Layer 6 of a small transformer language model trained on English Wikipedia (13 layers, counted from 0, width 64). Numbers have three digits each and are written without spaces.
A neuron's activation on a vector x is SiLU(gate . x) times (in . x), where the dot is the dot product.

Input weights of the MLP neurons that the questions are about. A number n stands for (n - 500) times 0.0026.
n10 gate: 495673706579632409611541415472400531481589293451420651455515517487564303836647201612586491393440649415620364374394418550605642676472438539642409389588391386292693806392517712661587555690447451
n11 gate: 496373743511324377308349457297489415434672475377504908666612388637561402565601471612738258530429446437493614514819603282556539451519444386429373449749408497394619358582545610476399331543277220
n21 gate: 433723478545460585566710430514455670315544607411322517580528404713731497732630451316542287319369656321584386333482548429525494563505320616268518457568617485504624445305430666415407569704628520
n24 gate: 617516469395402470449399533710502262774307384237568561505544551596546308434553370543446529546376436444612581553403348495488492435478508755374548419651407176628512507576636482278690622405525298
n32 gate: 545506492603586611439176511694271775610645595455483581501381484625304173431484588597208677793471656440469647603737688798525665465539737771318462585613738728542452505481404560557395351546472524
n40 gate: 620700638504471383368295554429469636534550533321566696629329636643704607559668529481531473253167703518326527552405350081521446510542441484513434698599518506570434440416419404395695383586530477
n48 gate: 410620507447465458446687608322370356485472561453466616496700593540770274549602613459696484579627575505545492307438415518669520635518701452484438328411356564357629609323544414724491321492439551
n51 gate: 603409695524404502565490309337560551560226609425586575177436595570444578529576464513484470419531440435704312505543484637280585355561570500340431610675594662346630407487331579581638546356642493
n52 gate: 455607469390313544287435439723464332478513545270767378550395485693194685578478616445323331706341536399323513422433537681456564382386353558570592568668331459767468455448362431339570470540683250
n59 gate: 659534447585512534332358338702523570559645527398557786404364609301556444394593416711560612593404309361627462638484372531650379444584542469298428652445510236401239242605174495405487624618381477
n62 gate: 789701537512509573279443367403493624456491548570349507671388348424563552524438527521411360653565627572536628423617315600442223657435545543767632535565371557312665535527505685482528557504305640
n66 gate: 635707433509335443412379313504554690406317706445330770486293292429508505483496440565595601479333631438668585519538635432532327433823535616617522512469454535324601459423520756514557390335523638
n72 gate: 255537534413273442539683416530489600498761360196620428556490265382325471568585570335596647373545272482393428436608340633270585548511624444665523469658595522534436316467602476358666426548378457
n78 gate: 597627354598567522410571541417367624421603628390404469366436228380525481466549812173608551307243486524445622266675484509473573672447448669300439584395572574467460599391357580330503454596396653
n80 gate: 431338789466428258555423554487412620445607285646400629712668601663564511647464430347561421474387448528402694459491433704505551282363226336491515511495388437472537547520475397425493444443506228
n83 gate: 476700547369350587304353340583570471434749368760511612314517497662269341759478325318412521502432272553645496267661551413309605582426502378543600527278315557360320585571609336338546591596448268
n86 gate: 548582564529334434290618392616371586317380445564387549558782641295479439324569216660535890556522493496515542504396684299497454478473570478442229487281297705428304663373372478426574624721431589
n91 gate: 535563516810541462622473635434569780506528403542319707515609627465510534472620545605454500469416525638759361447389213176545254253417548495442566537524344293650668377488341486371820460533341484
n92 gate: 614502463589510444699489649496181601651231503674521388347582592526256381224298550716357507412671602533635661600588417616533524396369631680590739436450543717537428357415650462517574651447487567
n103 gate: 545604413472439740472453371398328406565670776224624588449636424539445616339662556729422435665524572580504668368363524720491445546635550481261579610596574325637750530499357314550476317375684673
n109 gate: 688328643469532508566543655465405576441477599381391493337678434439488431666487502513662472421432395466272391523474432420602331504406369157524578445654406515389506320472644620569368496691426466
n114 gate: 483491667584515699413147725657514533256656494489530733505414562398470504564490460751353371603452470499482538441121136521721365519589638461648451421612300645651425208578478550853562592573402545
n121 gate: 366428676591485571305343626676542445570383596647786137417594293354337498604679590274387468400349522369491528303325534576461378285559628586674427430511376653500654623268602419372610464613625419
n133 gate: 624539562561447587429508451580433650364472436726310686352353478442489263739280533378478668436428477591348674953465468621376649455676355655411471580455418363574478507539572619627398462530291417
n138 gate: 373566507813491410437597562420360525613639375481214616715447589241720538913588439509733498232571587444439460490300715478533536672539394665518388255559607334588725472482572554443554574718313496
n144 gate: 428605259454443517186428434339523532152404216290457518635422422476596558530367538378467590396712665298566657492420638371698458446321720458642600508452549508405234403543625371374682522500299600
n145 gate: 443705753455583553689532550501547751708491495394256519492426573570473677653586623383649238451644591505805525345669636720669261646435449414363542247596885528564567590655617558525465543387384352
n153 gate: 432368515540383463451467514524422453613531296661626475635716419407476543465445490502385468665203629574394466545451590467701387607469277483446574454613600685798594449489606415390609322580605647
n158 gate: 464513503576665203612661477177472650614132570350230546506449702443528404394713496652540704357492515601576584480691390465699671463332478497439639403535468369336650448297497654443583549592293623
n169 gate: 582434489292380409407560540225593396425547569560194416672589372467467693293365664645591450623357548621028578561605505480476531561480565604714398353470399521661261442620472559752398407577619242
n180 gate: 586302282602223858628250488418592486581608519479447383433098505616214753621716713531242516669555544523741161695317640425792422790467527499602484535651537557372649623653424557747421375427380574
n183 gate: 545374640573616400387383703482421502298402391396499588641770484332435414548438447429440509405476710400335484720531492594665269388571559560605285246556479588709601286411306825572569258417313522
n10 in: 682531410345371409266434593527561364563562628314594367603376501696703704628353357759446389656619601685519648483502535412622356573482624452494269606477445581549356402590518794569427441601250562
n11 in: 406548732470529460585602510375281438487784546771574756434322620417580523471802412546334488584397322239470344622491513354537545542485608701689489466643496238540543493663631614520417271531488379
n21 in: 557665439480637441571478428523364637421715605500307537346672669498570631604525467393410345296274505482682382609421538422274479688694379546554639514445732431550500371481307391382464263511489552
n24 in: 296403525450524377363646654704308404557707503573536487633430453561398652492510514561325404663652382519696544365469524732467290549302510435467660539511622290490442555625492557689633391492552467
n32 in: 600518341629297488400592648686479682380444658634605527471390674606570464443469160278465204498592359779182489473541521541175246485514318389344275597615554526487495496825607644636585602458613697
n40 in: 548520503380438403455632685549391601467511620516477376518315643557513351641484570414518532635482800304359732736735566661610381465359518515343315317563641654418375509621572523613360558418482515
n48 in: 483554558613617476528491423508619375605448429519575654446379680310423365514519538638736425611631499768616445335509582501515555609382625500605498436532557441381487340480485458395547566637625806
n51 in: 392438551187442329579571622447401511426693429456722583445346659581541611448339476519502535630653602537392497485535447392617323562393362317510569614174582481553270289668522606552497473349499452
n52 in: 477483428614590594437660479409561561529408594579399568510569358612715488484508517612817594464542419632619575676531332404442709594437397145539400235301309596289361760468590429582258373436533676
n59 in: 723394700428458497564406485407546269365461502415604735541607373455524529750666331349492612535384500526549547458299456427255589540506579538499425484430328634555452565353695602521590344457651572
n62 in: 717550355515516595459630356456673683528471728419572408534305432523535489344196421678744549593255663553554411411453663290595493537497489394604511416603569596545564434485374547498641612378605457
n66 in: 646345320616585664448669456632650328691694324564416383664541510529445533489428481385429456525370690542213449394543517548355553447398441312398633441533644581776645533310574555245460603578560617
n72 in: 525578352490470424672690405656481478299512472579540740431448362494587543523721322479644502511592454502504486478415602621234603576704754408871563451492423417565407451296422480588632656666463562
n78 in: 358557468212191410435581693416521499454798647384421483380424366373525585415231601638429411553550676388656455443545741445583468466612428495374500374496626461565491462641790265444591591569431588
n80 in: 370623435377351596474366431496678333597682555320568456516299463262434443319372373595371530360399482613635412306303676435529369562676670558330432526551675934507473588293484548422490424510703576
n83 in: 358352352382721473380477642563376496503374596435578482526370425451651553396581570385540413575531615479532664602437473747660452394511477455373205416403328683610450424706580413394649641537275664
n86 in: 534726456686468528402535349575589612735527380469613529480518602510279582402451456532421583658486512559534422422364604590338405302301450474469298521364245421555465670180519573326606635650364437
n91 in: 309356352593487382558419585405339559479517508450510629566403432272593541493638529533627531568683523371357658530482583527481498499562547609676469268560210590601458614970526756390421430426407582
n92 in: 505313618318569607627612453461360612493383475408311598410428461688580629667499676786525612437378283559308496770539501566671494441361360392422542556581579428560479361407654433672405646458559515
n103 in: 717353673509496407512438750428520441480351556470527406544443599525434579444446636572382617674551686486485265590562590504612351376492468768633595418356713633683367524438560538403268551408768559
n109 in: 770350479537457444754578554387413465370383531555589513344655320480494363607516589581628601359460517409444413583734424277701477518493400250568526376543592571349528282512658578667481510440469398
n114 in: 342324619382305631479860569524438432623471543482523414497472348500581627438618391424225532413474335533365623490410421448559552668412310440514520465616479713601777459590656707536762623521461319
n121 in: 415465505431685487380515646423489397440743615746628721622355454635467663472405560428235491353407397585346601542218344361415549632547445527628138410471522516524539486561562411431649300511260505
n133 in: 602630491427546526694406650450486313405482311595634750520612646282527541225524421479647532494604674588636429232368700264373431531557690486632458546479440476463544392459523548477563576651482602
n138 in: 620303599592508417282519503456521510430646469463447517589571569607687366540494648527868703591458487422478582566447536129710704477462608596537423545636387492698725403502387682460404391620247532
n144 in: 583462349674600657449503505444494463679399506445334516546534528509618690204504238491649451557504678497541408689413684496324358530472616298415597546589801450468675449314598601771388569432398491
n145 in: 363578593245554511612330346530674569807564489509302117630329429454154611536445457721469391601597480598366583382319401483470396272248567430450361423820575764376444459746650491725514353416522402
n153 in: 708407544686600584584512567429713717536577421498330575413353290610396508461456583436413738491783657571532642744452456397373724551620399562635477547478465270571499657638659532679593444690455504
n158 in: 574588321589470498408508637521378617339354584590556426533490538437188458519548471487211517761469582746423664720422519339258641498667216380540455492231473584281423512599651243616655478707398506
n169 in: 499602658584509475562579597822558548519559485526602608596640611464723530770413521448384353451457377642284273779578521614355524667488399576445496537556523527568433553643485400445674475598208419
n180 in: 609634450645170508543279602660638458639448497686515694152378410523412530462547417353544348617461434545379349582715718562726570451670812729696532515424340597488527627337398614529270833519383230
n183 in: 476379597374250272560188427477423721424579344443404703715592398443575741419596457598556624688609527574327723503675468577905431404460558527656352365520390213500471638366405439628588462489583440

Each question shows a token from some text and the vector x that enters the MLP there. A number n stands for (n - 500) times 0.0063.

".\n\n": 477487463468741458501572413461458505637498427380631644630529646398419711510187393222490642483459392551587613597692359340709410344499609546277535524674298598403548609696674462623345665639728650
The three highest activations, in order: n72, n21, n92

" restore": 410401392444699493575654421607513434637544586411584600756548620434387797585227460265416616634388548605633579539549504335580547320486481549563541510558197619521632596604610503768398613587731489
The three highest activations, in order: n52, n153, n21

" was": 469425420503703552433703390472329513582574627360507605650642633543318695690382382190295590671604435599739472528699348321603490481535493649462646502613461549514558612589511487626309721680675516
Which neuron fires most, and how strongly? n21, at about 1.7

",": 515580513522691615478633436581434531543582534406605646593591600438453737573074440144348601587476441646576593548734385351534452379399671655332447467605423588453637600565530522710383711571741408
Which neuron fires most, and how strongly? n32, at about 3.8

" Theme": 496419562491611438609600344422500445553692610377649644596546586503498686620297545126365583485405376560676600470559308382531515295518416672571505497566378655436519426540783418722293681549736574
Which neuron fires most, and how strongly? n114, at about 1.1

"o": 540339534389659380570688385529493432671506633367636773563579544476530810628405453189443566549468414709623514630604439308549534323461540671570503542679408622471562336497611326556364718587637462
The neuron with the highest activation: n11

"ading": 453362355416688456546719387615442465670552609331619750656568477456451789556159407284460638568344589592666548541585481437548641335520527592512541450547242577534582507642539522692336694558685468
The neuron with the highest activation: n52

" his": 579576384467681498395616361533470291756549558353523556714562581442448740570367431162402663631410500611780568587686501389636392345439521606548514400693460523442575467553629516642305621565693559
The three highest activations, in order: n24, n145, n62

" a": 555516326560574554430641422514391450667564656379565645659553526467488732667372359159323647613482483626812472605610495359617478346496607551506597447717434602316572484642537494717379692608637567
The three highest activations, in order: n180, n62, n144

" for": 393514460492598450499627472661451425614484505386622565662610623445451783624287452201242559545528546470654630482641491321634338226623462604363638490550501601545544570530508501638395766673766498
The neuron with the highest activation: n24

" that": 502595462375570519489591422549392461683504450470591571658681633460457654433172493169510576636467442679629709534669488339569532349480643742546463515586434638453571655780494493716402662509799658
The neuron with the highest activation: n32

" de": 547487526542722324505717519539547433727569603312493627603608592421595686542394515059389627636499447516622449385501542293666593336560473615501449546569441611490524364480607274627255651686567607
Which neuron fires most, and how strongly? n138, at about 3.1

" |": 547444545426709516364673456484434440550559604290636634709553579378420746612250417266442609507471449635705516564724427283651490293493615616488595463603427608411602571585526344634354657554705496
The three highest activations, in order: n72, n62, n32

" Brothers": 521380503423663475568655371392502419565535466372642735570687569378556741604334419152359563457473385652601577597603402433551527336512479729548508516594320652497549431472710461671270699594720556
The neuron with the highest activation: n133

"la": 519331533437762433541635407564512481769557603369749807635658584512445734634395461166456571510564441694579523587506451261487614337492560645626458538597470587364496396520620401564296614578603495
Which neuron fires most, and how strongly? n11, at about 1.2

"ory": 563383417394729457537671390516486395692595539291599740723610423377482750639246426244460622534309516668652500442628418522469515316489531587530459529569337560499556426595621613674306734573647496
The neuron with the highest activation: n62

" leg": 407491472525770344575619407457384408601485567329642628721675518475470725629233369179348643592410456598602506489543384388414433364521538664561586489567252593474452524509493484681323859529653518
The neuron with the highest activation: n86

"a": 569285547433693411590649398572484457672569584374725778597666559476483798695363388185445588544451437675630482689532441373531573363478573644582485515627360638338519358492577341636334643558565532
The neuron with the highest activation: n109

"2": 509441598357721324532741373546405519686594629332673675717613563345528706624358364219468649499369547506620597602723430309460463418513664560592557449662394650482427580581572413679321617527541519
Which two neurons fire most, strongest first? n40, n11

" also": 582497435296717552502651299519393445568523660591562640654592488532436626558124439182495568504444426669618556470718441375514330411574471792425539559550353551405446545565549514664310737679649545
The neuron with the highest activation: n62

"ón": 413355498396739373573679305483461408677477531421727729541680492491500698583405361141296513461496434672579520626568467367559581343427496677488435503567446598394464419445631315620255727607635617
The neuron with the highest activation: n92

"side": 488414457465643529542632432522493434648570550348608654772674504431401766602207465161398679477359508717682583538623461428530583349575475634594543509599321624535500544523638559646318693629730465
The three highest activations, in order: n153, n80, n52

"mons": 518313460394700460469709366541419398605564500418562663650596542468442796635226438165334580450497514675603569545575356379519645324574459681536492528610267631588547505545633507681336673516672582
The neuron with the highest activation: n153

"aker": 506337429303726492528699305414464373603586485411677715556662583386520713639228448233368576519450451605677565528549440418556601313588468693510413488523327608460579448606631416680348730576654625
Which neuron fires most, and how strongly? n133, at about 0.59

"aved": 408378487441759434644732366530510436647534546330682794694673499500413693609401474143444568492426466599687598573562454415464628294560503579543432431574354670437567502574585490725335590575566526
The neuron with the highest activation: n72

" of": 433465591498707406613682442494497492601570604345683607663655559402413700695395542176388548634474532580701674507550540208701405282449581608486579438479380633575614482499471474675427575690632478
Which two neurons fire most, strongest first? n183, n32

".": 515486557464717535396624455431442603663480469385679589667511553419371715596127387173488596503571449648609538684736388387633454342516645585313593432657387571501570521619551465639400762659738501
Which two neurons fire most, strongest first? n92, n145

" their": 543515342468679476440546366521508282767555541451497634786582569428452819558253422285423635620410541577709548598709431403623424314435542591500605392616391531504608522488591508690311616563689501
The neuron with the highest activation: n24

" sources": 488515535415566461506623364499419473639502595444696547674581489394508753657183425268332544499442333614734541529599395353532485438536521739559539573605206528487433508593554452678225781528762588
The neuron with the highest activation: n144

" Trinidad": 494481418435701437467624398559548458723559517398637647529586588396559732496327385137240674389475498733648581600486534335594528401608567600509488384566355592547570528379675359707289702563628713
The neuron with the highest activation: n153

" Hammer": 534514479410639554550727316450646420670524498370649721619540639390556722522267414131415622483648446578596520625590412393472591312606450673547563604541303696482521445580646412644299568546696591
The neuron with the highest activation: n133

"top": 424548368570656496494553459605534408644571725334560693656624581383511752527240425254504619484395599533701423465666484404491481292595495525558519605562302647533547504519623438768323737546672643
Which two neurons fire most, strongest first? n66, n11

"ano": 512382484377704453483675374527466443678514545345663763651579535444443773630311452208489624516514360650667549579613377334628559358493525597497496478630383625487571489522673409606297732630733602
The neuron with the highest activation: n21

"185": 595434383336707375532702431618421425570686655329664703764592468330424666722359453265423649402416487607630534525620380393546417384506593485695392569610519548519634595603507560713270683590583642
The neuron with the highest activation: n10

"ires": 470354528381665414561694377595351408564565526371594664689590562511435783645189439247359596494449413664611558517589433448521649388531492664535571478628225569568522450498611424702218682576721548
Which two neurons fire most, strongest first? n92, n52

" to": 476536497390650445585641432560570450643483560417567544729621522516389774693282449295331615615388563645636642656643509283688460335452472638312613521488369589576564592571457548706364775687682455
Which neuron fires most, and how strongly? n153, at about 1.4

" same": 515477382586630468544520294502461425669565632470567621764738560454507559475266469150427616636362353594676563614642447408584474358459541738601536402661428598505499519782473427707356689531763655
Which neuron fires most, and how strongly? n32, at about 1.5

" one": 565543356501619442425469286498450329665521738365701571615576555442467735622332532194378665529464595745638446565620459455580412337579466674653518437753459603411509525646427473737465672620641373
Which two neurons fire most, strongest first? n180, n62

"est": 458442372509713401501583378548396509642608635484567741654680481464480653624132399180386574468459545577647473399532456294408486262558486643448456459550333543368470518559637445759377755511677507
Which two neurons fire most, strongest first? n133, n86

"187": 591433387359791381510679437577429424589684642303633701765590402384344639714348435292435649409429489610629501488563436438670457370436590545648503628548486573455637595555550506651262723622647683
Which two neurons fire most, strongest first? n10, n62